Layer 10 of a small transformer language model trained on English Wikipedia (16 layers, counted from 0, width 64). Numbers have three digits each and are written without spaces.
Take only the direct path to the model's output, skipping the later layers: a vector added to the residual stream pushes a token's score in proportion to its dot product with that token's output vector.

Output vectors of the tokens that the questions are about. A number n stands for (n - 500) times 0.021.
"ength": 500662478407422473497485513398444530451478602542431506493521502532418463510466511467514495561488441489506451572512513458549459524533541506552541502502586481521546536544603485586429602444522560
".,": 385466503409518526497458581483288534468536551593474478436664624534589521545456513497489506598431555395574467707413536419711564525678550561486969290572568368480603508486523341464500579530389534
"ago": 439459499534507449496447549432487523401544531561536474463502497555520479475463505498504560471454535468456452437462449443602543466522477595634514482458507480449482510493570413466576492517454544
"riend": 513544525543500555595548517379460571459543551493447491477585583483528567480476597524496467543447478510492567516466418450578474489506490628442531491529589446443601436500423479511461561413496481
" States": 407471550512513463497455575490531524401482597530548556417561458479519486510415418499534586492490564434513571523432516427517532499522421513485517468538496488473438432490488441478497459411394503
"ards": 493544430470528423587495503475486425485508579456553518487467572404525513517526560525494503570492591477536499613439546470551519468496488467522508486487603489473485516444531424475413524494518466
" election": 511497544428482529448536571578431433457577579511513550542571405430521543514516496508505432482428501472553484513442516540487572500509475490473524417557594448396462456423507473485474464453404523
" University": 440525521457468473515496565476543491550543516522515496459563481477554468530417498517460472481527515528504537515489533447492585527450428568541508456530578477480532571476444451436416476425419557
"iginal": 378493585453551559441602524405473625441489489482496420465579647619466479424495502451513474492402471441460474588459479487558617548476483506449532466552528515396616431595515476530595511510520597
"yp": 501462458504494588472442496506367485561418533509465499489549463482485468484500520523479486562527491429556494593470560428553455507624455486489518506458503432538445488443480474537517529479521468
"stem": 478591472344456497436533416440425602450517614520578493496553521573506452408496477455415406510513633442627525500424582450586553567464533407509526450528483445399544569416574463432520504470534502
"ced": 496568497481568591464487489510462406429512541502450476532444530571586446448484447473426476479522547507607381507459450626554624526498533594470530457608554435508580495531549483602542549525383547
"ition": 479548466489522503452560515446440522500483522554547500495628517462410539513460412483448452538393527567548476500478511548585478553393440541401522457567472500405468521497531415543449588544440499
"oints": 534592477443470525503486481447485444352572530519547505480500518466576581528515542484471399549473512460504476543366543435519517522549576490490540508562528474452558511501584522460455492526548520
"olog": 504485498499460569423496444447413537523553592535503496470596505453518455490485584456496535462446458442565543561474574500541448501503427536557509483484496425528522478440403499487483523519473573
"forman": 451603512442394458473511451562468609513415455567573451552561623511472518486389523423447414455401584511567445528438569531571552504557455582463522430520492398452602483530578484446543427442377574
"gin": 459544538450503490442466585468485432427518557517481551462518525464669431546361561468506498463459472480524458547502451566543618438506521533535517469509615583520570456508502434535536568558479444
"gh": 494491582566478504548465530492496469488498548536455482472488518469577452598489557494474478534509577422501451530503522397599538614455457445406507485545527437462495500515388476550507521413441539
"rap": 484548498502482496442456518492453487508532508476477478458538578548553553527510558467431448488448546526513492535487537454519459426549430411502514497451460420505529456478515461478525558451535497
" million": 443497567487462573471464525526523509475541490536569546467616599419566556533550450447568503614443501447509463614420449464484472444469515457521527470548506558522593500532499479485568551484421551
" win": 500530558504498553418499548540492502481495527518475498480537516480544609592509507558500433515417528531475492516438510499483568560535525530502511425521546418515464524506529488502495520513543561
"ision": 464536514430519555432544470512500523517488462449413526571558555489505561596468445446547534518386500490549518545473476522569480452496444570499526481541520505445515524428601457459436547453495467
"over": 515460509467440493448399518472400494526566544446457460564474570521508506508516526528538469487529537441468465550491496465541499442501506557564509511563550486534462520444537415477500499444547501
"ype": 480527406418578632483421496435400530509425550507500526496604593488479466560518406474414538564537474520542439513445632458571574488595437411539530490532486440446473519469541477579591520462510473
"owever": 433406461407642703532587545586435528509468487431562656505544520433591431571449602455549542660360424362505394612534525424628507504585532549485548477560546472426550455483502505430437532452511573
"inning": 411516555518490553509497476475466525414427484557580552480447484525583613604514570469453463586432526553454503610447525549594560555540435521454531493535503398489454453468540442420415486504487575
"ham": 473510535566522497526484497501498567539604557482445435446496566547528438574432552476467438459553563489475444521547579393592547440436526554507499484562568519466484567547484435503495510416403420
"ley": 450552588477508486495427531472533464483542533423509480541487504464556526557472567516471470565563546428519424454485550439564452524478487561429503476525524528469548558514483401432525525474469478
"ather": 498547558540511543543522603451521465547551540549410531495607518531533529434494565567533505543458491364529513551495474454567545494532495587498526515461489479472506366551425486437411604429508544
"other": 535500541497518475413389475419462500466527531525482497461571559438524484455484616517479537565353514470504412504499482490532500488499490505456516505500547470487482466454478520488455529483451600

Output weights of attention head 0. The head adds the sum of these rows, row i times number i of z. A number n stands for (n - 500) times 0.0012.
o0: 576551319470569336396433656409536262647532709515588249427495745632636646741370913683436307441446526680509342804541668609429621566535747772711483533081495489419367701787527597653451475366569300
o1: 548433763587437293650290613367623515487553447540404380334487535573477720475733785547665342460596630349492542392421549246427383564494572429548231739371733559649410341534251505480321433547469495
o2: 564601313604435668584368581348449837306481285509405724373803594687482415250621598537482477354800703401735526486723559572553431513693515739479630815376358423500488522404467483509713593509284495
o3: 255319545446810332458520798491456574529671629361407375454338521663604355517344623539521675408574528596385568378450381450554612460450446702559408793460458623441390427563587511529286471507415395
o4: 402273601411428321512556600632534483528640517433498283514461672521728499552401572821518601374481540610369539592508373314518707561365342714599295767496368616332308630595451475504392174428416487
o5: 476479556351610528437798211626617555341375359690752728577602255572462368398491051746629782390503549464598445348677356644732616530463104470562557455673266374436647332468637431413633342460273509
o6: 327334483585708414504548796440615504499615556443271318471340387548688366420375644373425587232612683615458583249503380422452535470561500567506336736431446729537312369557364475494323462536377499
o7: 519653441612338649567470423463413432603493606519304454446584560407400551670608557177377192671394397561554510640390548652465387434614735328296549395478692395668491318469520589569542731465628581
o8: 393311548527722334600524639581667486479551426454345509394422581530732468505473503609645524375652785439383471419605335319572556462512488624464380787537346629426410474627461452491448369454386434
o9: 464348579536613347508532676490476578485647482381484432438317416769539189405312444604539724439549389544405521478523288321627617544274328569808590634461253602560503424595475499527375426375349476
o10: 353431317487522426465660223526627418309512557463483599641199421518784295445413228258360619472489355696443447412574420644674573659498421594362618561648374565277445704718488491444565491269403496
o11: 290553507412651600520416781659401500505621753441579534245329560470543267629453703756793380651536306404412494586538231495532717364345667445572732556677577779456560189714701566523377468532600172
o12: 325345667510356694579523626748379812430682467538474650336634626444478469712644611587606362672314354370356649620414364250569696408478549335480581557741607513534488277367670424462536414554528672
o13: 663552771395212496558638566430447502655619576477713247397583527513367670524412587505441352472407267529399482595330524224323605583364284352621433299280676446657559441458438477592244409561413589
o14: 459474564411794335541458763592507497526475597588601487504497555597550733533395646571656512441586517356397415461385540465463576479405437707636279704587450458604393614686506497444407527481459335
o15: 337385403343687296355550464614523508314531559445538630700500586517650546390375292620537712466582578555432563291640511556565543515497338887538405722563393618156430835471572363376484289436380567
o16: 445378454439591498453789434548613602300485354603467630503463296507567493324424179547608667362629681458436581279614526458571558530555280506648387643639291601341527443370601466334530461479215589
o17: 723702530538456556702507574468592374418303591382661412789325463232838495574509476453546284515650444688335629518634503542551479475295510259262789408595603695105561612755447512490587546564599294
o18: 531640303418454685532371501388263507525384421670521632476546487497296377474527495504625528694490505449617429580504555569398380468439702395415650150517535374680704451489494546549646618636699477
o19: 394571476479590570341736408472591620325403555685494666564528229747409461280448124268503761432476509543538582170591533583594483569534203433610413539565373453405730313450664601418417497453203693
o20: 381366543402517375659399637582662565388665435329456426462406610482699450537519654527594516397584603429382440415555285275420659550482468610423445723488574647424325478649320429477407322516464494
o21: 572505580606490497560248717429432480606421365506438496303605600446484511546667982646606367419564624266571370634486525367400371502557745425440471518456500463690456459495292526510535556652631371
o22: 520446420436404712498529492485262605590440359527521555669426537614414154556512506605545609650517384508493569605494433490537621501311473201395844183662458283479703437474570571496575503586694471
o23: 504432501431171558614693537600403704635592367557535314346518358624446121303302221514373838443440157466484367530538226203476769559365175283819593362485124568654635480431367590639436413396277672
o24: 576462616611403445521643417387601605312535531265369522675552451661749636432427430415260514279688541565469760382581577360537455587658340541448467760403520636373385587403366406415421372370237382
o25: 217244653344556406393794529707542433398590500536384450508434556496664502684446450582567549397394671551380576541498278390602695523536439495354250680643386629430284388482619502375468364600398564
o26: 438304556624686324543349689444608502462546483368469388573253490516675444422457613486496625335602670551400469329520322258434506570372524637486394732500409676466354636659283446532430360505483436
o27: 566565550530489547497157658376322529515499605392543434627467558484380537700624851275436274627470280479549432539324597567480370452455668498302633390369752342674434500546329465539614693548751427
o28: 443269723486587325619209790414382516466639338324370437457533615479491477553571841709600546473618553437497484549419310258592387431411596753300388712497504489698219483439259397430538415693562418
o29: 579575341614341642487077539480401568392529375386464627483591592353320449583739625312545385746388421316592447548501470551443371437645742538364643359423655410546395456410480491475718665552760691
o30: 598656425420348748452642348477359535585409530612507609468709532527385467565552405593461365640480446549616550628557633691530475449559553315476700289482559342531719395406701561556620608526515500
o31: 561574457446614485576724527544713429483358663523584485557429284442654508429482261655538562311785655515490590216605465584450596322430290403597550622597480671387595426602646510433478435569373335

Each question shows a token from some text and the vector z that the head gathered there. A number n stands for (n - 500) times 0.0055.

"21": 558381367482617551400426391516556393563628475578499492402443439448555553614569474513439354503413
Which two tokens does it push up most, strongest first? "forman", " University"

"S": 496543495557486485549573465525533471569504469506501430465579518468536420577565452574502479511418
Which of these tokens does it push up most? "inning"

" ": 485439352440591545400487358429524354562660439553472495402492442425524511627553425498363373536450
Which of these tokens does it push down most? "ather"

"13": 561583453534529470534520497530386581633568481452476364447492545566500465492577445488502517523466
Which of these tokens does it push up most? "ather"

"io": 445442445561594563534503461500503570666642519496452405550551592466660554462639465514485382529491
Which two tokens does it push up most, strongest first? "iginal", "owever"

"|": 494540416523541494471550468438458570602566581523438470454506495520417459499527425490434425496506
Which of these tokens does it push down most? "ced"

" S": 442478395563507529543498486536587610542472544540550481495565511472531464423574521454427405451544
Which of these tokens does it push up most? " States"

"\n": 397558398472463479463602431448478586677576526445480472453491470517448473469531413499415462503531
Which of these tokens does it push up most? " million"

"ang": 428597481467594587489439546489521489621508578514587358487541564579505509482645559377524372433484
Which of these tokens does it push up most? " States"

"a": 485413455567516589534483443495556536486421503570519482518574471440558450423533454488473461531530
Which of these tokens does it push up most? "ced"

"95": 528569454416535577387532409423442511573585485513472445497555470467431500531460365462374484560514
Which two tokens does it push up most, strongest first? "forman", "stem"

"c": 451535571546506533559529434519518334594554517513532313480609498480541496553546442586548484506406
Which two tokens does it push up most, strongest first? "olog", "forman"

" |": 436571475450488470493524437477462446628581447480495387459526510510469531522454478490425546490487
Which two tokens does it push up most, strongest first? "olog", " million"

" P": 579507564559504488549483480523495582536523566522525370522524563539464547507508448496459489489482
Which of these tokens does it push down most? "ition"

" R": 693571439616617388540420517553468643439601620533409442503415603547431504457477568538506432393479
Which of these tokens does it push up most? "ham"

" h": 625585540521477413489578447480428584575598521441395404482464571569447487526437433623472573503414
Which of these tokens does it push down most? " States"

" Ro": 488426415396573571382571377430510537623663501478506473527518458461575578513622346438343331625482
Which of these tokens does it push down most? "ley"

"us": 458410453566590621496377498553598585520468559639540555476591472424582488511520567421437317476603
Which of these tokens does it push up most? " States"

"as": 366542537517496564533527439514523375662572491512593280479645507458539519543608442500489455506432
Which of these tokens does it push down most? "ards"

" m": 466477400465469427452552433355519569528512549517464547549489479523503372421527450490369454522553
Which of these tokens does it push up most? "oints"

" T": 408563351514502530502500498475481583603523578501543480495517506528503426421605507471498417458533
Which of these tokens does it push down most? "ype"

" August": 507484415535544496486493470547522575601556480525511512453534507473569505555551465499452415500456
Which of these tokens does it push up most? "iginal"

"ub": 596494364568540440506474498494535634427527569559483546540478520448483429448509509492422419456548
Which of these tokens does it push up most? "gin"

"an": 576392415572645461497449477466651624536361557667413555468369549476532401448537577555538476423499
Which of these tokens does it push down most? "olog"

"26": 478393344439570551390450387450592349560662441596524543380482463394544538664567435483336329527473
Which of these tokens does it push up most? "forman"

"is": 559480405637637481580420436739535537465646505470470507463490488489597770646463611494487255444510
Which of these tokens does it push down most? ".,"

",": 467409364448542545413474379442581352555640426582520520403504458399542517649560435495346357532466
Which of these tokens does it push down most? "ather"

";": 381537366485498539490500489452490527614488550531533539536547510514586411427591510487507432481528
Which of these tokens does it push up most? "owever"

"z": 525365304627594568519412436616569634466518554618511541493541468383563554455552518468437325470567
Which of these tokens does it push down most? "yp"

"un": 410592378470583578453528580412425566731538632488586504446506513522477396482733470403512339510599
Which of these tokens does it push down most? "ength"

"ic": 426468467575608554552502477515479564705683531482447367549550624480664578483652485520515376513478
Which of these tokens does it push up most? "iginal"

"G": 466539381579588502507511509477477650670633618535482409442495590499501460472627468482447361463525
Which of these tokens does it push down most? "ype"

"ar": 519450536619574538572498396604474478588600473499521264518600519475602695557597432523472449531403
Which of these tokens does it push up most? "iginal"

"48": 454588497449478428494544430464458407621585444479467390450510525516459498546433477534431582489465
Which of these tokens does it push up most? "olog"

" K": 460575439553524448567494519487487555580489535495493459464472556571492431455562577508535465414496
Which of these tokens does it push up most? "ham"

"/": 491554480540490486540572436511533393557536462514507386445582511458510440589565443573499481498394
Which of these tokens does it push down most? "gin"

"u": 476390458577523624531477451512553534474429490572521462534596463422574470427553444473481435549526
Which of these tokens does it push up most? "ced"

"d": 487525383448503454475503510357486645558503609523507545547510515580460375414618510410400398500597
Which of these tokens does it push down most? "olog"

"ro": 550428520525532626470416453436456369414630623676583150460607413444333452538536380372402299529505
Which of these tokens does it push up most? "forman"

"ject": 603298366320372546204792241325403638694553401323368647608381205459653394428520086580291513885444
Which of these tokens does it push up most? ".,"